Layer 16 of a small transformer language model trained on English Wikipedia (21 layers, counted from 0, width 128).
A neuron adds its activation times its output weights to the MLP's output. To switch it off is to set its activation to zero at one token and run the rest of the model.
A neuron's activation on a vector x is SiLU(gate . x) times (in . x), where the dot is the dot product.

Input weights of the MLP neurons that the questions are about. A number n stands for (n - 128) times 0.0026.
n34 gate: 116, 132, 211, 174, 113, 101, 113, 138, 161, 63, 117, 198, 91, 99, 120, 88, 153, 192, 149, 147, 130, 52, 156, 143, 124, 158, 132, 123, 167, 155, 134, 107, 149, 154, 182, 140, 96, 169, 136, 93, 92, 84, 143, 61, 110, 126, 182, 120, 77, 148, 88, 80, 152, 174, 84, 125, 136, 137, 164, 162, 130, 105, 116, 143, 114, 138, 171, 135, 126, 163, 99, 130, 91, 95, 96, 198, 158, 46, 51, 111, 144, 150, 128, 94, 119, 118, 133, 125, 149, 111, 151, 55, 160, 77, 137, 159, 98, 94, 95, 182, 144, 171, 171, 81, 129, 134, 143, 164, 133, 85, 173, 101, 150, 157, 167, 60, 127, 82, 91, 109, 167, 165, 96, 127, 99, 105, 147, 30
n158 gate: 155, 178, 92, 159, 122, 166, 107, 132, 99, 99, 114, 170, 82, 100, 116, 59, 161, 144, 114, 119, 136, 108, 191, 73, 140, 75, 76, 91, 106, 112, 124, 120, 162, 148, 170, 91, 185, 133, 64, 137, 93, 86, 188, 170, 124, 157, 157, 115, 144, 102, 140, 142, 105, 103, 149, 129, 121, 112, 185, 119, 117, 63, 152, 127, 128, 145, 122, 135, 150, 184, 158, 94, 125, 128, 192, 134, 108, 172, 78, 168, 171, 137, 83, 77, 118, 136, 84, 142, 64, 133, 173, 136, 121, 101, 123, 161, 179, 121, 125, 66, 159, 220, 148, 123, 76, 103, 146, 243, 127, 114, 148, 74, 94, 140, 193, 97, 132, 197, 115, 168, 205, 140, 134, 129, 117, 118, 149, 155
n185 gate: 59, 138, 94, 130, 73, 123, 136, 88, 117, 88, 154, 88, 103, 114, 91, 185, 190, 175, 129, 125, 158, 183, 110, 104, 65, 155, 94, 70, 102, 144, 62, 146, 91, 171, 108, 103, 89, 183, 139, 135, 146, 108, 117, 93, 161, 188, 125, 140, 191, 69, 218, 131, 132, 147, 149, 136, 117, 123, 167, 138, 174, 122, 65, 130, 155, 103, 126, 87, 107, 187, 130, 54, 187, 138, 121, 159, 81, 72, 97, 66, 97, 143, 135, 141, 157, 110, 105, 127, 212, 79, 73, 113, 179, 86, 108, 69, 127, 97, 163, 71, 189, 174, 208, 96, 219, 81, 105, 149, 160, 176, 195, 123, 176, 135, 123, 166, 121, 173, 100, 140, 129, 110, 146, 156, 108, 117, 134, 83
n186 gate: 165, 202, 110, 140, 180, 171, 129, 108, 144, 152, 121, 99, 116, 150, 181, 165, 103, 73, 98, 109, 192, 95, 116, 73, 104, 148, 88, 136, 49, 139, 170, 130, 159, 118, 153, 126, 150, 168, 192, 123, 159, 149, 153, 78, 93, 124, 94, 133, 79, 80, 133, 147, 142, 125, 115, 194, 169, 198, 78, 99, 195, 192, 109, 72, 124, 149, 155, 87, 152, 149, 112, 87, 137, 179, 162, 138, 153, 170, 119, 109, 127, 134, 156, 135, 115, 128, 71, 180, 153, 93, 72, 115, 98, 131, 129, 166, 176, 105, 198, 143, 127, 69, 107, 140, 89, 86, 172, 211, 108, 150, 128, 149, 144, 167, 147, 130, 131, 111, 121, 191, 127, 170, 163, 158, 124, 144, 158, 184
n190 gate: 173, 167, 178, 145, 117, 126, 177, 66, 147, 87, 126, 65, 100, 174, 151, 107, 134, 122, 104, 128, 67, 145, 66, 136, 132, 182, 80, 86, 102, 130, 126, 110, 97, 165, 138, 157, 120, 143, 122, 118, 146, 123, 159, 109, 79, 140, 147, 106, 100, 85, 144, 165, 150, 180, 177, 109, 60, 206, 119, 140, 159, 141, 78, 174, 201, 141, 117, 68, 95, 119, 141, 72, 128, 115, 75, 168, 144, 91, 152, 121, 195, 137, 128, 108, 127, 91, 128, 188, 71, 130, 94, 131, 97, 82, 119, 156, 120, 129, 126, 206, 30, 127, 206, 177, 96, 156, 139, 121, 91, 113, 143, 86, 100, 183, 88, 106, 177, 123, 207, 135, 250, 161, 131, 114, 110, 197, 158, 64
n34 in: 129, 141, 103, 146, 172, 74, 93, 111, 156, 197, 86, 127, 177, 121, 73, 125, 104, 124, 147, 142, 192, 102, 140, 145, 104, 149, 127, 138, 193, 186, 195, 101, 192, 198, 81, 127, 124, 113, 158, 76, 190, 141, 145, 104, 116, 206, 100, 126, 147, 165, 151, 182, 100, 101, 118, 152, 43, 117, 108, 81, 116, 85, 144, 161, 144, 94, 94, 177, 167, 144, 176, 136, 159, 152, 176, 116, 75, 113, 128, 166, 126, 167, 112, 166, 130, 64, 104, 87, 80, 118, 118, 83, 103, 147, 81, 107, 160, 112, 178, 147, 88, 135, 101, 110, 127, 153, 121, 135, 153, 136, 79, 97, 113, 25, 142, 129, 112, 132, 64, 20, 148, 119, 115, 108, 205, 154, 169, 161
n158 in: 155, 80, 91, 207, 108, 148, 115, 145, 159, 127, 97, 105, 151, 162, 138, 78, 179, 84, 182, 137, 137, 143, 163, 134, 59, 112, 152, 100, 138, 110, 135, 142, 75, 140, 143, 185, 135, 94, 110, 157, 154, 86, 181, 163, 186, 70, 119, 129, 197, 109, 119, 89, 183, 99, 164, 124, 148, 90, 94, 60, 175, 111, 132, 102, 97, 62, 182, 93, 111, 146, 151, 162, 109, 142, 157, 126, 142, 104, 134, 158, 105, 42, 83, 75, 30, 102, 126, 92, 69, 123, 108, 126, 137, 149, 102, 120, 167, 118, 151, 173, 92, 191, 135, 107, 169, 125, 167, 128, 149, 133, 151, 150, 120, 100, 79, 146, 96, 154, 153, 180, 98, 98, 219, 150, 159, 94, 78, 134
n185 in: 151, 87, 107, 154, 130, 147, 110, 48, 109, 135, 166, 110, 167, 90, 165, 165, 126, 160, 139, 105, 122, 146, 116, 119, 61, 166, 115, 78, 176, 86, 154, 217, 63, 126, 118, 168, 158, 130, 142, 161, 226, 113, 27, 95, 169, 195, 127, 114, 101, 94, 152, 107, 135, 114, 164, 105, 85, 143, 109, 104, 138, 145, 125, 127, 100, 171, 87, 117, 112, 128, 56, 100, 173, 151, 145, 190, 157, 112, 124, 105, 69, 75, 62, 117, 158, 166, 158, 75, 108, 79, 163, 127, 147, 159, 160, 89, 81, 114, 135, 95, 76, 120, 134, 25, 163, 222, 120, 105, 140, 103, 155, 136, 101, 128, 114, 53, 144, 205, 146, 108, 172, 150, 122, 129, 106, 149, 122, 86
n186 in: 90, 132, 146, 126, 111, 131, 162, 167, 138, 93, 108, 94, 116, 156, 100, 101, 105, 133, 161, 153, 106, 130, 137, 134, 83, 138, 121, 123, 147, 144, 163, 85, 138, 119, 148, 129, 124, 184, 97, 89, 100, 128, 124, 148, 164, 166, 128, 66, 70, 192, 162, 101, 77, 126, 103, 129, 157, 108, 165, 155, 172, 96, 126, 146, 127, 51, 104, 103, 128, 128, 137, 127, 144, 155, 134, 79, 102, 115, 213, 96, 94, 144, 183, 113, 156, 83, 230, 131, 124, 186, 117, 185, 129, 66, 127, 147, 176, 160, 116, 136, 170, 103, 98, 86, 106, 92, 116, 139, 37, 135, 180, 101, 137, 205, 101, 83, 88, 132, 136, 172, 67, 137, 110, 144, 125, 133, 168, 42
n190 in: 70, 84, 102, 139, 98, 157, 147, 183, 54, 175, 190, 159, 129, 127, 104, 126, 148, 105, 143, 51, 124, 96, 126, 91, 70, 129, 153, 158, 130, 54, 123, 52, 124, 74, 98, 87, 160, 151, 99, 154, 129, 173, 177, 103, 173, 138, 158, 167, 176, 91, 147, 32, 126, 179, 151, 115, 151, 176, 162, 100, 118, 176, 194, 123, 54, 86, 173, 155, 113, 77, 150, 95, 135, 104, 112, 121, 80, 181, 107, 160, 102, 128, 148, 142, 97, 89, 150, 82, 129, 97, 85, 122, 85, 151, 157, 118, 139, 116, 57, 130, 158, 156, 106, 141, 89, 157, 132, 122, 168, 150, 102, 124, 66, 162, 166, 142, 94, 130, 128, 113, 118, 152, 154, 159, 181, 157, 95, 114

Output weights of the MLP neurons that the questions are about. A number n stands for (n - 128) times 0.0027.
n34: 155, 87, 66, 109, 93, 98, 130, 90, 156, 77, 68, 66, 118, 153, 116, 103, 108, 107, 124, 114, 141, 182, 29, 146, 46, 95, 138, 121, 166, 119, 123, 147, 128, 154, 74, 138, 129, 169, 182, 128, 123, 178, 85, 177, 114, 114, 183, 118, 120, 79, 117, 100, 191, 107, 126, 130, 74, 155, 198, 131, 144, 67, 157, 18, 47, 137, 89, 78, 196, 168, 126, 151, 118, 127, 147, 20, 119, 93, 136, 50, 84, 145, 151, 96, 123, 85, 94, 138, 83, 106, 194, 137, 137, 172, 138, 80, 131, 111, 144, 194, 108, 118, 108, 124, 81, 98, 178, 140, 94, 251, 115, 138, 140, 156, 157, 148, 116, 123, 132, 185, 147, 122, 166, 156, 130, 115, 158, 129
n158: 109, 89, 105, 85, 106, 163, 144, 107, 150, 160, 148, 112, 97, 110, 67, 159, 94, 124, 137, 139, 184, 191, 161, 132, 133, 148, 197, 185, 142, 181, 123, 141, 118, 144, 120, 149, 190, 121, 119, 132, 194, 99, 202, 159, 131, 148, 186, 118, 85, 110, 108, 107, 180, 119, 87, 126, 141, 109, 112, 198, 130, 86, 110, 145, 142, 89, 152, 117, 138, 185, 98, 128, 191, 158, 150, 108, 90, 114, 213, 130, 147, 88, 135, 140, 54, 140, 19, 140, 118, 92, 114, 101, 84, 97, 173, 141, 15, 142, 139, 143, 148, 74, 100, 106, 74, 151, 221, 104, 109, 192, 120, 109, 147, 162, 139, 143, 128, 152, 186, 96, 67, 110, 111, 145, 144, 144, 117, 206
n185: 116, 175, 172, 154, 130, 124, 194, 91, 90, 112, 135, 141, 126, 133, 148, 106, 159, 129, 184, 123, 160, 137, 78, 179, 122, 87, 121, 175, 84, 193, 105, 112, 155, 80, 168, 87, 119, 79, 104, 168, 178, 109, 85, 194, 117, 139, 163, 102, 177, 88, 112, 100, 98, 132, 113, 58, 111, 111, 137, 108, 109, 158, 158, 67, 149, 137, 182, 193, 110, 139, 121, 94, 146, 132, 149, 213, 109, 116, 116, 209, 79, 108, 73, 142, 101, 95, 127, 51, 105, 97, 116, 55, 104, 178, 105, 218, 119, 79, 87, 114, 108, 195, 72, 91, 98, 210, 167, 184, 104, 175, 155, 102, 194, 125, 99, 100, 81, 121, 131, 182, 116, 169, 108, 105, 123, 117, 197, 145
n186: 85, 149, 132, 118, 99, 109, 82, 94, 123, 154, 175, 163, 187, 123, 171, 177, 155, 98, 71, 70, 137, 151, 133, 64, 122, 111, 66, 98, 73, 169, 149, 139, 116, 128, 146, 130, 203, 193, 142, 165, 109, 102, 157, 87, 88, 95, 111, 96, 151, 226, 140, 142, 121, 139, 139, 166, 150, 149, 174, 152, 141, 121, 142, 174, 81, 137, 74, 109, 119, 83, 151, 157, 109, 63, 145, 162, 119, 189, 140, 189, 159, 124, 166, 167, 148, 198, 122, 132, 162, 122, 120, 84, 145, 157, 103, 103, 161, 92, 129, 171, 86, 113, 134, 174, 118, 106, 59, 129, 109, 101, 96, 190, 98, 107, 177, 104, 98, 86, 167, 141, 105, 145, 156, 143, 160, 99, 127, 161
n190: 113, 186, 83, 176, 89, 133, 179, 132, 66, 149, 75, 163, 185, 126, 84, 148, 81, 169, 86, 78, 132, 162, 94, 68, 99, 178, 145, 68, 188, 118, 170, 94, 121, 96, 147, 107, 136, 112, 61, 160, 55, 182, 156, 180, 106, 66, 171, 116, 95, 61, 126, 119, 82, 133, 185, 120, 105, 127, 155, 112, 106, 163, 116, 66, 127, 113, 185, 114, 64, 141, 89, 100, 138, 116, 230, 173, 111, 122, 94, 141, 145, 134, 160, 162, 138, 118, 99, 154, 133, 125, 136, 169, 115, 76, 111, 119, 124, 148, 103, 76, 137, 87, 158, 164, 73, 149, 199, 85, 129, 101, 85, 189, 94, 23, 112, 138, 157, 120, 170, 132, 91, 107, 140, 133, 138, 108, 160, 145

Each question names a token from some text and the token that comes next. It shows the vector x that enters the MLP there. A number n stands for (n - 128) times 0.047.

Then comes g, the gradient of the next token's log-probability with respect to the MLP's output, scaled to length 1. A neuron's effect is roughly proportional to its activation times (output weights . g). A number n stands for (n - 128) times 0.0029.

"6", then "9"
x: 113, 157, 139, 102, 102, 89, 114, 171, 109, 131, 202, 118, 130, 124, 154, 103, 141, 149, 115, 164, 128, 141, 170, 119, 126, 75, 153, 138, 179, 157, 198, 121, 152, 151, 153, 103, 128, 77, 166, 163, 136, 87, 156, 121, 73, 104, 183, 140, 95, 157, 152, 88, 190, 140, 120, 116, 120, 119, 94, 162, 141, 156, 179, 90, 166, 135, 119, 156, 85, 176, 142, 118, 115, 75, 119, 136, 101, 114, 119, 112, 129, 170, 128, 167, 109, 189, 92, 176, 141, 150, 132, 140, 128, 122, 129, 164, 109, 124, 129, 112, 111, 129, 88, 160, 118, 122, 134, 106, 96, 101, 168, 151, 156, 152, 120, 141, 135, 123, 110, 84, 178, 132, 75, 161, 89, 162, 151, 122
g: 73, 115, 101, 169, 142, 121, 71, 73, 91, 152, 128, 86, 121, 144, 80, 137, 136, 150, 145, 134, 81, 136, 184, 89, 133, 94, 114, 137, 73, 170, 121, 161, 117, 159, 157, 178, 128, 131, 113, 127, 115, 102, 156, 82, 133, 123, 108, 98, 123, 137, 128, 147, 123, 76, 107, 150, 66, 140, 70, 201, 158, 128, 141, 169, 160, 44, 109, 139, 93, 101, 116, 169, 123, 107, 78, 115, 103, 131, 166, 139, 116, 89, 135, 105, 136, 154, 113, 115, 168, 166, 115, 167, 160, 111, 87, 157, 115, 68, 118, 115, 142, 89, 163, 161, 142, 157, 73, 149, 87, 138, 118, 86, 115, 128, 104, 134, 76, 81, 83, 137, 141, 132, 116, 109, 113, 128, 110, 95
Switching off which neuron hurts the next token most? n34

" as", then " well"
x: 133, 120, 117, 134, 150, 144, 124, 196, 115, 99, 150, 150, 125, 118, 126, 124, 111, 104, 112, 145, 136, 152, 111, 150, 132, 94, 137, 114, 122, 147, 141, 103, 81, 159, 118, 110, 134, 91, 184, 141, 165, 95, 139, 135, 111, 124, 106, 109, 99, 137, 146, 121, 170, 177, 121, 136, 117, 89, 96, 169, 147, 124, 129, 128, 113, 169, 143, 151, 124, 201, 79, 131, 100, 146, 139, 145, 153, 64, 80, 89, 178, 101, 152, 185, 152, 142, 119, 127, 115, 131, 121, 132, 73, 187, 129, 96, 85, 141, 108, 113, 127, 116, 100, 94, 113, 107, 139, 199, 89, 205, 96, 121, 125, 178, 137, 166, 111, 153, 92, 134, 83, 109, 167, 168, 110, 190, 104, 131
g: 77, 101, 179, 127, 165, 122, 88, 172, 143, 95, 91, 103, 165, 142, 154, 114, 186, 123, 107, 97, 206, 152, 95, 129, 158, 93, 171, 108, 143, 151, 160, 152, 175, 158, 112, 165, 124, 107, 143, 118, 150, 139, 121, 138, 137, 156, 156, 147, 216, 76, 115, 116, 154, 138, 135, 101, 162, 125, 149, 92, 86, 120, 108, 110, 96, 127, 78, 168, 184, 93, 143, 142, 122, 63, 146, 104, 165, 159, 135, 98, 128, 98, 129, 175, 148, 122, 165, 141, 114, 114, 146, 109, 168, 146, 101, 128, 98, 103, 89, 133, 57, 127, 119, 120, 93, 53, 105, 189, 154, 125, 104, 119, 148, 118, 163, 141, 128, 128, 169, 109, 146, 119, 143, 150, 156, 153, 82, 109
Which neuron, switched off, raises the next token's probability most? n186

" in", then " a"
x: 128, 146, 76, 117, 109, 119, 148, 121, 82, 76, 139, 155, 148, 126, 60, 132, 108, 136, 147, 117, 145, 116, 118, 126, 134, 121, 83, 137, 123, 130, 160, 111, 116, 180, 118, 109, 107, 92, 126, 154, 133, 83, 140, 119, 134, 107, 93, 101, 125, 125, 134, 156, 186, 162, 103, 154, 144, 109, 93, 159, 135, 132, 107, 138, 141, 109, 168, 182, 98, 151, 81, 150, 104, 157, 138, 110, 82, 90, 138, 118, 126, 122, 159, 112, 134, 126, 134, 96, 107, 156, 92, 105, 104, 174, 163, 110, 120, 123, 122, 71, 68, 166, 85, 107, 124, 77, 104, 151, 87, 212, 167, 105, 118, 148, 179, 160, 115, 101, 123, 127, 76, 130, 146, 120, 110, 148, 127, 106
g: 152, 139, 137, 87, 182, 113, 123, 123, 150, 135, 131, 172, 152, 133, 131, 168, 51, 84, 131, 111, 155, 143, 101, 99, 166, 159, 166, 172, 105, 166, 137, 92, 145, 197, 86, 135, 145, 138, 135, 121, 149, 63, 169, 104, 102, 187, 145, 112, 84, 164, 74, 146, 103, 150, 121, 134, 137, 129, 109, 176, 148, 110, 135, 140, 133, 149, 105, 97, 178, 118, 111, 140, 162, 181, 133, 178, 162, 126, 100, 148, 191, 115, 173, 172, 90, 127, 81, 131, 88, 159, 119, 120, 113, 133, 90, 125, 92, 150, 156, 106, 141, 90, 111, 144, 123, 154, 145, 150, 118, 137, 157, 101, 87, 96, 151, 90, 135, 103, 117, 118, 65, 130, 148, 199, 105, 93, 75, 104
Switching off which neuron hurts the next token most? n185

"on", then " and"
x: 129, 113, 99, 118, 105, 142, 181, 125, 144, 79, 155, 162, 122, 161, 93, 125, 168, 124, 136, 84, 110, 129, 132, 130, 132, 143, 125, 127, 121, 76, 161, 143, 107, 132, 70, 153, 148, 163, 115, 161, 120, 87, 155, 82, 90, 130, 86, 174, 101, 157, 169, 166, 124, 137, 123, 135, 97, 110, 93, 135, 107, 116, 133, 133, 176, 99, 61, 133, 104, 175, 124, 135, 88, 126, 113, 76, 137, 90, 157, 125, 74, 123, 128, 131, 124, 119, 159, 130, 199, 175, 127, 84, 122, 130, 87, 167, 138, 169, 105, 114, 95, 164, 142, 182, 116, 109, 123, 166, 162, 172, 118, 152, 104, 187, 90, 167, 111, 145, 90, 103, 137, 127, 86, 125, 134, 194, 156, 70
g: 162, 128, 104, 115, 144, 141, 96, 162, 180, 139, 101, 139, 86, 88, 91, 116, 101, 125, 115, 131, 162, 142, 129, 149, 141, 134, 145, 185, 107, 155, 168, 125, 166, 180, 83, 133, 133, 137, 97, 106, 130, 158, 112, 156, 89, 97, 144, 133, 121, 142, 148, 99, 145, 166, 98, 212, 118, 178, 167, 155, 123, 183, 117, 127, 120, 126, 149, 163, 118, 183, 189, 92, 124, 144, 145, 101, 71, 125, 113, 198, 124, 111, 130, 174, 125, 143, 157, 115, 63, 118, 137, 129, 116, 101, 97, 131, 117, 162, 104, 47, 131, 137, 154, 130, 122, 140, 171, 92, 101, 161, 161, 111, 150, 137, 176, 105, 126, 130, 88, 161, 133, 202, 80, 134, 97, 146, 88, 73
Which neuron, switched off, raises the next token's probability most? n185

" to", then " o"
x: 127, 205, 50, 113, 106, 86, 117, 160, 145, 90, 128, 150, 142, 117, 128, 146, 89, 153, 126, 103, 131, 135, 172, 102, 154, 156, 103, 141, 125, 138, 128, 124, 104, 188, 154, 123, 88, 83, 140, 133, 126, 122, 144, 140, 129, 160, 142, 131, 108, 87, 147, 135, 152, 181, 132, 143, 94, 113, 99, 175, 167, 152, 143, 170, 139, 101, 115, 171, 79, 172, 101, 138, 76, 183, 117, 141, 93, 78, 112, 129, 131, 114, 143, 159, 156, 119, 107, 64, 130, 110, 95, 90, 94, 158, 158, 120, 125, 94, 140, 88, 140, 143, 86, 147, 91, 139, 105, 177, 113, 178, 138, 134, 111, 181, 144, 179, 109, 116, 122, 179, 100, 152, 144, 140, 96, 142, 151, 127
g: 113, 164, 134, 126, 156, 152, 165, 198, 71, 97, 131, 115, 174, 159, 182, 148, 83, 123, 168, 152, 134, 124, 90, 169, 139, 133, 152, 90, 123, 123, 125, 112, 161, 172, 138, 102, 155, 143, 126, 156, 204, 115, 99, 105, 142, 140, 115, 152, 120, 125, 117, 124, 122, 118, 137, 163, 128, 101, 127, 103, 101, 101, 115, 52, 146, 140, 80, 111, 160, 99, 77, 82, 120, 117, 83, 128, 114, 128, 126, 172, 145, 149, 89, 180, 144, 124, 102, 124, 142, 163, 96, 124, 131, 179, 40, 160, 79, 149, 100, 126, 158, 120, 152, 95, 157, 174, 130, 156, 137, 132, 136, 107, 157, 54, 108, 101, 168, 146, 167, 81, 156, 91, 157, 120, 143, 158, 82, 96
Which neuron, switched off, raises the next token's probability most? n185

" the", then " team"
x: 146, 121, 144, 132, 122, 124, 143, 121, 82, 80, 166, 169, 140, 125, 97, 125, 114, 122, 134, 156, 107, 142, 154, 144, 147, 117, 117, 114, 145, 135, 145, 120, 130, 158, 146, 95, 127, 146, 115, 152, 150, 101, 141, 127, 98, 89, 102, 138, 119, 119, 144, 138, 152, 178, 121, 162, 143, 149, 35, 134, 153, 112, 153, 132, 130, 126, 111, 149, 79, 162, 72, 138, 85, 151, 165, 55, 131, 105, 136, 115, 147, 158, 108, 164, 219, 95, 141, 78, 119, 100, 105, 126, 45, 154, 128, 150, 114, 166, 116, 111, 106, 134, 92, 145, 150, 115, 125, 115, 106, 207, 167, 106, 108, 169, 148, 80, 146, 91, 116, 151, 76, 124, 143, 158, 147, 143, 137, 117
g: 136, 90, 112, 82, 112, 142, 104, 117, 107, 146, 115, 95, 141, 100, 134, 148, 114, 113, 72, 94, 173, 164, 143, 129, 89, 116, 139, 126, 80, 103, 157, 138, 119, 183, 213, 143, 137, 101, 151, 128, 108, 124, 136, 105, 153, 56, 120, 95, 157, 186, 111, 131, 108, 165, 110, 144, 184, 122, 146, 124, 163, 114, 105, 71, 140, 118, 93, 131, 107, 87, 132, 114, 68, 96, 106, 155, 164, 157, 132, 165, 185, 99, 134, 185, 133, 87, 166, 153, 166, 101, 98, 119, 166, 80, 110, 114, 135, 139, 128, 128, 128, 122, 151, 131, 173, 181, 190, 155, 103, 114, 136, 111, 92, 124, 121, 40, 160, 93, 126, 165, 143, 106, 158, 150, 158, 100, 159, 140
Switching off which neuron hurts the next token most? n186

" re", then "ve"
x: 117, 97, 98, 95, 103, 188, 186, 144, 95, 125, 212, 117, 168, 74, 122, 78, 124, 131, 123, 117, 116, 150, 141, 130, 172, 144, 126, 140, 136, 136, 166, 120, 105, 159, 142, 133, 135, 40, 123, 162, 147, 141, 166, 129, 110, 100, 123, 101, 85, 66, 181, 172, 153, 121, 98, 142, 91, 119, 125, 124, 75, 158, 130, 152, 125, 148, 135, 159, 126, 141, 63, 127, 96, 84, 115, 132, 124, 105, 130, 141, 140, 183, 115, 153, 129, 161, 143, 133, 104, 182, 109, 122, 118, 200, 133, 157, 172, 163, 118, 117, 125, 132, 123, 114, 109, 122, 176, 94, 119, 164, 138, 124, 53, 151, 156, 137, 87, 150, 144, 129, 136, 145, 145, 122, 181, 132, 126, 119
g: 162, 151, 139, 130, 119, 140, 143, 123, 110, 152, 174, 160, 125, 106, 171, 133, 136, 142, 124, 136, 142, 144, 108, 125, 184, 119, 166, 68, 111, 141, 156, 175, 161, 150, 139, 109, 124, 200, 110, 133, 157, 137, 118, 98, 141, 205, 181, 143, 85, 156, 138, 127, 126, 98, 148, 133, 102, 65, 185, 158, 57, 105, 148, 128, 103, 143, 112, 133, 130, 84, 96, 128, 126, 153, 114, 154, 139, 145, 134, 124, 104, 94, 164, 137, 129, 81, 144, 167, 119, 114, 96, 155, 167, 73, 178, 107, 99, 124, 120, 103, 106, 94, 123, 172, 113, 91, 79, 160, 96, 133, 92, 153, 60, 88, 174, 108, 103, 138, 118, 98, 92, 65, 155, 203, 156, 101, 120, 124
Switching off which neuron hurts the next token most? n190

" re", then "ality"
x: 114, 143, 79, 102, 84, 184, 191, 166, 118, 135, 196, 86, 142, 90, 107, 78, 127, 136, 101, 119, 106, 131, 144, 111, 168, 136, 128, 149, 154, 120, 186, 120, 114, 156, 141, 150, 122, 67, 112, 178, 139, 126, 168, 139, 114, 115, 125, 108, 78, 47, 155, 173, 147, 130, 120, 135, 88, 118, 118, 161, 78, 142, 135, 145, 120, 119, 117, 158, 126, 179, 78, 163, 118, 73, 117, 134, 137, 115, 121, 150, 120, 158, 127, 127, 130, 157, 155, 119, 136, 176, 114, 116, 137, 194, 146, 186, 159, 157, 105, 119, 149, 124, 119, 121, 104, 111, 169, 80, 104, 164, 136, 139, 66, 158, 169, 149, 76, 146, 138, 131, 147, 129, 160, 124, 161, 163, 119, 143
g: 135, 93, 96, 132, 93, 119, 92, 108, 116, 127, 151, 152, 139, 131, 139, 150, 144, 152, 127, 113, 139, 109, 160, 109, 93, 122, 158, 88, 130, 121, 120, 110, 135, 133, 54, 115, 126, 154, 132, 147, 70, 113, 137, 169, 138, 159, 95, 139, 201, 73, 100, 136, 93, 175, 121, 127, 93, 91, 38, 111, 159, 204, 90, 87, 63, 106, 138, 122, 144, 159, 129, 59, 168, 144, 127, 128, 141, 156, 116, 125, 132, 67, 80, 157, 115, 94, 97, 129, 84, 97, 163, 178, 156, 125, 100, 161, 165, 132, 90, 121, 107, 70, 140, 130, 99, 94, 188, 98, 168, 132, 148, 124, 153, 126, 122, 135, 92, 133, 136, 99, 158, 99, 122, 129, 84, 131, 170, 112
Switching off which neuron hurts the next token most? n190

" and", then " L"
x: 109, 103, 104, 131, 127, 79, 129, 145, 158, 87, 208, 138, 161, 96, 117, 168, 166, 104, 137, 126, 113, 113, 218, 135, 123, 114, 136, 163, 173, 151, 148, 106, 125, 164, 128, 118, 126, 149, 102, 180, 144, 121, 124, 119, 134, 129, 153, 121, 125, 150, 156, 119, 151, 147, 142, 140, 98, 137, 89, 137, 130, 149, 182, 154, 103, 174, 110, 201, 158, 174, 77, 128, 113, 180, 134, 106, 97, 88, 90, 116, 129, 114, 133, 109, 143, 156, 127, 62, 119, 127, 123, 95, 87, 175, 173, 136, 88, 107, 130, 136, 98, 127, 128, 131, 108, 130, 147, 113, 100, 206, 151, 87, 82, 154, 125, 148, 100, 135, 160, 147, 124, 146, 115, 133, 134, 132, 114, 97
g: 142, 156, 107, 158, 153, 141, 108, 175, 145, 108, 122, 160, 70, 97, 140, 58, 142, 104, 174, 125, 120, 113, 168, 135, 161, 104, 92, 178, 37, 96, 124, 106, 80, 139, 144, 201, 98, 115, 135, 132, 168, 88, 105, 102, 125, 131, 99, 133, 129, 156, 120, 138, 143, 108, 138, 130, 152, 62, 108, 107, 126, 121, 72, 164, 139, 152, 146, 136, 117, 135, 142, 165, 136, 96, 128, 98, 127, 151, 113, 143, 74, 137, 150, 81, 203, 110, 96, 89, 134, 176, 207, 136, 136, 195, 132, 79, 174, 130, 131, 167, 174, 122, 129, 86, 132, 126, 154, 132, 121, 140, 82, 91, 141, 121, 141, 128, 108, 168, 114, 118, 175, 115, 115, 169, 98, 116, 134, 109
Switching off which neuron hurts the next token most? n190

"f", then "ic"
x: 135, 137, 112, 120, 135, 128, 157, 79, 156, 120, 178, 90, 114, 133, 117, 120, 85, 112, 121, 180, 103, 165, 91, 194, 140, 116, 124, 108, 150, 140, 201, 131, 131, 157, 165, 73, 120, 137, 155, 146, 103, 128, 161, 113, 123, 121, 91, 113, 81, 160, 188, 148, 148, 147, 151, 128, 152, 94, 93, 113, 104, 124, 161, 118, 134, 127, 148, 154, 153, 170, 155, 91, 120, 78, 134, 129, 91, 73, 146, 132, 149, 137, 163, 122, 176, 143, 103, 165, 89, 171, 176, 121, 99, 162, 159, 162, 171, 103, 152, 144, 180, 128, 127, 159, 140, 160, 145, 214, 121, 114, 146, 123, 111, 109, 148, 158, 138, 206, 91, 102, 148, 113, 99, 160, 152, 159, 149, 161
g: 177, 122, 128, 128, 109, 86, 167, 116, 121, 138, 50, 127, 179, 152, 81, 113, 120, 146, 92, 95, 129, 116, 176, 145, 71, 152, 126, 71, 116, 162, 103, 146, 66, 148, 89, 88, 73, 131, 124, 67, 160, 141, 116, 92, 126, 60, 145, 119, 144, 117, 90, 148, 184, 79, 177, 107, 111, 122, 126, 94, 80, 160, 92, 99, 117, 91, 136, 136, 114, 147, 142, 111, 146, 65, 147, 83, 134, 148, 111, 165, 91, 146, 117, 108, 175, 130, 170, 133, 161, 170, 143, 102, 128, 128, 130, 139, 170, 125, 119, 142, 135, 144, 125, 147, 73, 140, 87, 136, 91, 96, 129, 144, 114, 149, 138, 161, 90, 151, 64, 123, 118, 91, 140, 99, 118, 100, 162, 76
Switching off which neuron hurts the next token most? n158

" and", then " sy"
x: 138, 118, 97, 134, 102, 88, 111, 140, 130, 57, 196, 125, 155, 92, 111, 172, 165, 108, 144, 121, 88, 104, 182, 133, 116, 113, 122, 130, 162, 124, 146, 117, 108, 158, 156, 115, 94, 136, 90, 163, 143, 100, 99, 106, 120, 162, 137, 143, 140, 131, 153, 110, 135, 173, 118, 158, 97, 162, 73, 131, 126, 110, 149, 145, 116, 159, 115, 158, 155, 166, 34, 105, 122, 153, 166, 108, 81, 69, 107, 117, 149, 121, 135, 162, 112, 165, 120, 84, 149, 150, 118, 95, 108, 182, 159, 137, 101, 84, 118, 131, 98, 138, 117, 124, 114, 123, 151, 179, 84, 209, 180, 96, 94, 119, 148, 119, 132, 130, 146, 139, 154, 143, 152, 152, 102, 128, 163, 115
g: 172, 122, 88, 158, 196, 162, 111, 122, 111, 119, 125, 108, 141, 150, 134, 85, 139, 103, 154, 122, 187, 178, 92, 130, 108, 106, 135, 198, 187, 111, 142, 143, 127, 89, 163, 172, 169, 141, 91, 175, 133, 160, 110, 139, 154, 103, 110, 114, 108, 168, 111, 115, 108, 85, 168, 129, 85, 119, 134, 137, 171, 107, 129, 121, 113, 126, 139, 83, 178, 114, 92, 135, 162, 123, 147, 105, 154, 161, 155, 130, 154, 139, 151, 109, 68, 132, 127, 117, 189, 151, 108, 141, 183, 129, 75, 111, 88, 151, 85, 127, 147, 145, 127, 59, 92, 129, 171, 215, 166, 89, 123, 191, 115, 130, 95, 131, 104, 118, 147, 96, 119, 171, 126, 149, 123, 153, 118, 159
Switching off which neuron hurts the next token most? n185